Layer 9 of a small transformer language model trained on English Wikipedia (12 layers, counted from 0, width 128). Numbers have three digits each and are written without spaces.
A neuron adds its activation times its output weights to the MLP's output. To switch it off is to set its activation to zero at one token and run the rest of the model.

Output weights of the MLP neurons that the questions are about. A number n stands for (n - 500) times 0.001.
n31: 582571387532533879575360336713534577345432507444483662572630503521384229511387781498754393428565427480647260680526621532319471486541307379704333536638406756121307627505373328403513650649448333539364469596687666330570353536820801248469507337543534461532508545656325647352605737513386191209710457304549741413305646495341577389522365483689389646499535722176379360700593362463516475632547
n61: 652484371429244652275766435429500461666604674452390494478610488475627346859113453399342059584494471658666365719453647512620387427353621382683470561403254318630658164506653658334010296854474659573646443604270752591562754741280460382273412437415437564665608555511697587560279323476687597546766557268598443645610232697506601256469668403384583732549287481501516291362381539428559532586511
n83: 682475307693254449411506677525775511791166773651902754440340123476411381506467749409139352388444799271634479407522449341529127435006636601584373500490393426291334533687635354459877176389745323384257650111604822604689654236524323587740374646893719795186627508672722302678568287551254263426491246836474508613349528775362626499855343692227427567674530484635883584308219274636595246711656
n112: 298402456484420500378673635360306854494302465534628330567550516713354699719463414636494682560537512372393668814842598645758592477390606273435409449234414397414291662618648664421473525462337589910371351540543540559300668643768080594512454547333549270557382265846641565405498334712570451356404522437321186225749438705531606346711443308471698478461437526506367446191491573667333460320549
n151: 413439731697583394627447364548451451527539505394636482399648502664526162557438436588329624388531332525437137186505133598363394307485443315428542562505115738529316567461470493457889681758568393779889313875659127565547805673326416211246524350679548349554550405242473370756660307634476440988410581340427375644529879711570586317464480397378709031553653682272822451282826592787362466203721
n197: 703368613420489470434363551616720350501531648559683649649443291395389445614495341547503584637537306405234330322319473176334571445492701556552484493588446686758507436412552229629877645293331567495637458600614244240129477400270842333369395585532459461604331477388676475491392425979342469773660444710493648631468453207632554648197629554043503646522685594470411499521768737644525359466529
n234: 681516498582517509509418390452408512291431456509482529471555551714434497594578461419488627521578527549696566515436560513646466427510242533614307488446522491521394380523433508664551479484315525535353644632374438438403631595434443481604487285568481498730545400791607727559425583478365579430329579367316352503572489447458657512497467549324490414580548608532308279429330501491686576563693
n258: 595549339327354377449405693472217513574397384485309476568259541408437483662594295691392377762418771584618758488595579523213368521714418332517397477581632719234586282568321610582598266373648575781426229648560336346572492705691258242740396426356969461626524385466690435423560658737736270197344604257516469402524323328908559506844547561524469603491749417680577728658606452263336386518340
n275: 288561510361585748405740611639370518530312363575464405435389414462335616523382392558525432463481282575568534522482536785773268610548534468698652543625462429351607530345266698499211409529377322452521306552495696475760518594779313496672622629417491575699651476370304644437673578301826646219510353039360532411674344650456376425564282550676662637611490387385618606746482558390449520400373
n284: 500413674450444650313411463492539434575571272766654499524533628570593661581535592510594295482520242398546498433426475238284519630580505556316595494581589583313246352336427367335485360583432558508490554626560861480506306584777571679476554317476495486498329518518455509561441429454604539718527583416536452487635232550640444363455491591313333707448683620573505484557397482464465555607391
n333: 364555415524348707402642360360244389563442532570731365410523517629414515458720417478298373332487421500625434535493460536516460581620558538525379603494487267423490280501510632570313275440591476445453312490558682734781629566657313386589520537688602430591484579578444473653342311437636557364573425334503473125486549428592529586686686484590378685462609576416615569470513376679528567471636
n361: 606636474581662221676556626333392417276721428499584543450470450488270635458429635530391533448460503543647655323492351386270606350647502545524383532752777467415472529188516680494553246554341432502333401712635308448358470681783696651602178543421573408667533445321473634526278754896664479154458619374634314526485308585836461439577598443186433347498474893313566581509554479543447528514491
n408: 626618482365421648607430690475284400559562719551276406432602500549466338506653416384583510314684799533649427539478505723577596456363334463635375478460651454439457450327566726454537395391586548386545474480471773496507551333311542415504536510312562735600535408497515564492314589345433484350433508353619588387516519498287459614462645272632503705473564532457534464490507262426515620579606
n454: 578602387492375431597691460486704705311468492641652424805466718397394604351526600373366488430139514344440518307604244528435508696490652154536330714654680443393414312251576675748425789552682664695517394338599421451567584644535446500312628457581434566389583474532329613459583139514617383270490406486532299652678531635687387347539378470635421312607602421461137548315594349601588640673613
n486: 567527567934203238479465391586549491502606683533512323381361410465433613587354623302576406372496556543488527359223458537432465364292345496534638912414468569337635476438380552524399445848649131565234376608551349432656632382984533472556599432505476352662513458337510518705459428558574533444449560284787466777547476593502397455501528533812666353571327645634584409506383349435569407547484
n505: 716238959707532390378642363635620316672534510232494429466586506494364469469560637477606380386691357356358560709393573655687395655566612791389702364478412309267528474392691443333277535611560370793462688555642542608645320269499624406359554434581447561168298499539532526548242460512902395286291519514390531547602492632263382687604409252366273403524252380508551496583512696706629642515617

Each question names a token from some text and the token that comes next. It shows the activations a of the neurons there, in the order above. A number n stands for (n - 500) times 0.031.

Then comes g, the gradient of the next token's log-probability with respect to the MLP's output, scaled to length 1. A neuron's effect is roughly proportional to its activation times (output weights . g). A number n stands for (n - 500) times 0.00077.

"itt", then "ed"
a: 496537500500495788550499499496496497496497495500
g: 510395302430349571670565504614276604382479524450424479576779409616576470545294561639608538622512712380424378505588498469696443370543459515586453709443321496533399483474510466532292547491452408602729731455625339351505599664481680509471432374525499470426482473395405452737604561664440770562492548530354562414487538645440377154622343401551697296349549415411594478442552688527446356542342
Switching off which neuron hurts the next token most? n61

" on", then " Net"
a: 500500498496500758505500498496503500498500495585
g: 512330583368449431411722497591547535426382445439344704726407587501571381525443556481637388357419553601480358378530524463629680510459434546527591363495571441589356475647558465526531642432573761470546577305598672472705477342208743642637524270626466480491606619434479591587508438501564411328409360719187375442402418579357632750644293452406367486489526402355432689604530536572394444511540
Switching off which neuron hurts the next token most? n505

" da", then "ting"
a: 515500500496505737530500500547519496497524500497
g: 562645508390274489451403472528625636364499494408573410589474578465604459519450373513645456610586363353456606471500414499312472412201529463680555652519531487503634609427383580368511413227467558646513247451488665551617575401646574632591412456549529373408588519681577654463631250600662416232424358596425275418603419436642443447708565698516361547572422781536611323309670636431578579452413
Which two neurons, each switched off alone, lower its probability most, in order? n454, n284

"year", then "-"
a: 499496500499539714512500530512523500527499499499
g: 473598477411633515494523600467350528542357489486437685569370611641454456445433468437639556436437531632541380424464476445536625356532539505736649341518144577587543661539710477706509581513483494530444329293473365643581793357494150509519556456415395529455666532349652429489589479401614438536417686393511548635522566592203464359515649620398500486385648531203445658475303631577433634351430
Which two neurons, each switched off alone, lower its probability most, in order? n151, n275

"hi", then "ev"
a: 502500500496495839550500499495499573502500500495
g: 557496580460470525598495687481245740502598516434402520281496760782386524486505483293613532510418302275428513171630482563452472536535367572682434349509548337402449322503719618525463470460443493525552374496647477738600482555415567450564493553416586775514486446180534591542407716515595379301539671474595538628584422493518517354690489414372370294434639554594524544507425470538420460647410
Switching off which neuron hurts the next token most? n361

" are", then " buried"
a: 500499499579496711513496499495508500496495500595
g: 465698409507292405438498442438316409387499300637533423529524382742521651747422541342567534732389505449570593192512451383694297416409633542528590559497455650422592547681604456765428616547518582596525534417649551571355777486408624673707429643496548573426588425440550336501244347350539617468374386374531543501326344453633536323575373571443562652593437520495622412410388482429540558373442
Which neuron, switched off, raises the next token's probability most? n505

"30", then "–"
a: 500499498497495764518500666500565500500500500499
g: 441314525385450601328385415340538755579425529608403540443368648510608496486441398479683544568570327580566357622554253634472753313483541545338588396518445421557649408501436508454519374506576476565511181417781487576605403570367491527485469447511622607349528456502699431548520431630598529351506526431484373508398196454480713447687666590283586427882571493451508541562412623617465493325637
Switching off which neuron hurts the next token most? n197

"li", then " ("
a: 590500500495499940573500500496500495497500500498
g: 616475557369427532495340653374735639521408327509491351647466484699544422561542531516468526436592505303673264586663532435678499343306381489724323610462506427311345395512313833496621639512348655393416293581477635408542460469573269315459539406393575764437600442466451510522501652425538493501569516469588759465521568520429444470617636564367532593501501496499639411605616319430612273399621
Switching off which neuron hurts the next token most? n31

"70", then "\n"
a: 500500500495500856547500627496497500498500499495
g: 456589638471684394456454449302495460408517410492314469465414404584412375646588552287585477630508237539539652643603379435757573476693475532512492629531527506493343561327482428601476570460402525506307609644646545556660492675636456599256427731431517587467364415642396608438345757295518382397465529712574675642675420333369314523450462492621487462449460650422508314599561512264499664523285
Switching off which neuron hurts the next token most? n275

"ew", then " from"
a: 500498499499500834550497500495506500566565591497
g: 434391505556566341345413297454362441427542503633374558510577367529366461686668456625646805513625538580588381302492370501597501519440489535532471469660744572363561559551423639342563536292530598489292289489250505608413513492343485407603624652402585522318542403482247468533406833611553329552536437297408397638482491503696448683638532265444493525633537499700518574419479625434481659575494
Switching off which neuron hurts the next token most? n408

"Y", then "oon"
a: 497500500500498782508500500495498519495495499499
g: 418480491556664468311582376467539591589583337640348383604706432436373569392593466417514454704506468456424586474475638589714402558363559682472390661518654339765475616722407511548543412237596596495393447503472437650516461401361617513554416598335585603355625399406435304584394416427713770600432556437165405435521332452642574575602446592355533545422406588434518508404390667471459647624238
Switching off which neuron hurts the next token most? n31

" by", then " local"
a: 500497499496500707501499497498554500495496509516
g: 563507562673557421652425532530520313586542443488407691538361296376435553487484402754503642397431267441560611601395274506451689537471369366608394276512447270355626381562568571423602537573551394537699580505585407668444427484481528550366571309497368669589504574416491524539523821627450358494487436316418418506708286477876533504667412404460643396637531423465606683656502417542510462366410
Which neuron, switched off, raises the next token's probability most? n333

" by", then " General"
a: 500518500495495652496500530523578500495495513520
g: 464459467406518377429532397586468531418387404314359546446323408353567433607436443686868543413662460655660607742596539586636576408405615543658676399666405569528681609614469463522530473436418358474456455316442540629507503461440384416358694405641502481190474381468678532647848595552508401451638484499376412403479612374489373389584327613411592366528506331404580582519481568550685220503540
Switching off which neuron hurts the next token most? n275

" range", then " of"
a: 500496500515500834522500496499495500530496584497
g: 546276712478457446343600377382588471518490747497349444395509699324513385651305483549440460387541700797463523575549518517481450520372659797541648403638644425368540245405478402465404508595609556482491583501489562448573416459498581530417471509441485640432454385393922407530347441540766402421468419420592429665646469601345654392473532339476502403435345673658581680385363498541411450556429
Which neuron, switched off, raises the next token's probability most? n197

" influence", then " on"
a: 500500495505500814531500499496498498539496515502
g: 454563453398558414721485658495517292448359687517395450536558666555461397735646525485554464648479407631553390413741453368623563357601653382713394334599694428487449394458455563585425685425308538414348268576636443496660597568423618618541542525404451477343451492401415194477401724335417441366550502396666602503509421521712594460473400292474364548616552444634400454392461676687653477585275
Which neuron, switched off, raises the next token's probability most? n486

" the", then " ver"
a: 500499495495499717496497500497550500500500498498
g: 445575646642406397697469551502416371607477667550598392460622577377513637357456492512600557464495689382354642283414544379579462394538516493634491482506663435322518460551500448520686554402571410614460205382617606370290480476492514517453453509430437519629505490578567646442686697540493590484395338493317717459551163400720517158420515698725511466700453565319466559491738338385570396426512
Which neuron, switched off, raises the next token's probability most? n333

"s", then " with"
a: 500500499495499769522500495496515500506498502495
g: 539651361490576594460654330600371550544274316395651516464321530578641402507702520628698652599550597669447387338585588569518678551605270638374445405414515314649672387478456489497340463332505607650527442494341318417443699583467431468545620565766489573368624641577525565617410397556389547473523401284517464536515561569691487452473503427462490333547587337374386220461502647408445675544206
Switching off which neuron hurts the next token most? n234

" He", then " is"
a: 496563500499513712497495507495512500495495495499
g: 599636608615506485473540448497607274568358509553553373442491491314688347619640579515295608479396357383751508452449328423690509547519441521359591458426401453282621348591652476613423508489332537686456642572411481381698728603421424395535383582354615591589531453655436585412532427374539124609421476571566389265766515531442504517592625604442534633494503534225500428426700579346474408690527
Switching off which neuron hurts the next token most? n61

" Cou", then "ple"
a: 496500500495500849521498495495496554495500499497
g: 528391479576502571396646660333649675617360372441465565545441612410368558473627524503562647609628519599293483268425605573585305395283632314430629422325456560600345400544459181496612539673445562530629627355541573603392625652464406591690528426388461580595515607502592565431258573568341578573624512504400543434510485347638512459323696322778516701602553536392353480502265357412476420375528
Which neuron, switched off, raises the next token's probability most? n361

" inter", then "ments"
a: 497497500526500751496500497495495499495499497498
g: 586664622574385444435467360512527559317529341550696388553520555430388616394366489395275507411419360522341685567571471634358519468450462636365327761565547586540424620437675440359394501501529218561371487592522486443420392343637625668604417649575336477545559521440702512652546318512354470408520532333719631553472632403489274520597361620494754480563461386718592349274625620448651577665438
Which neuron, switched off, raises the next token's probability most? n486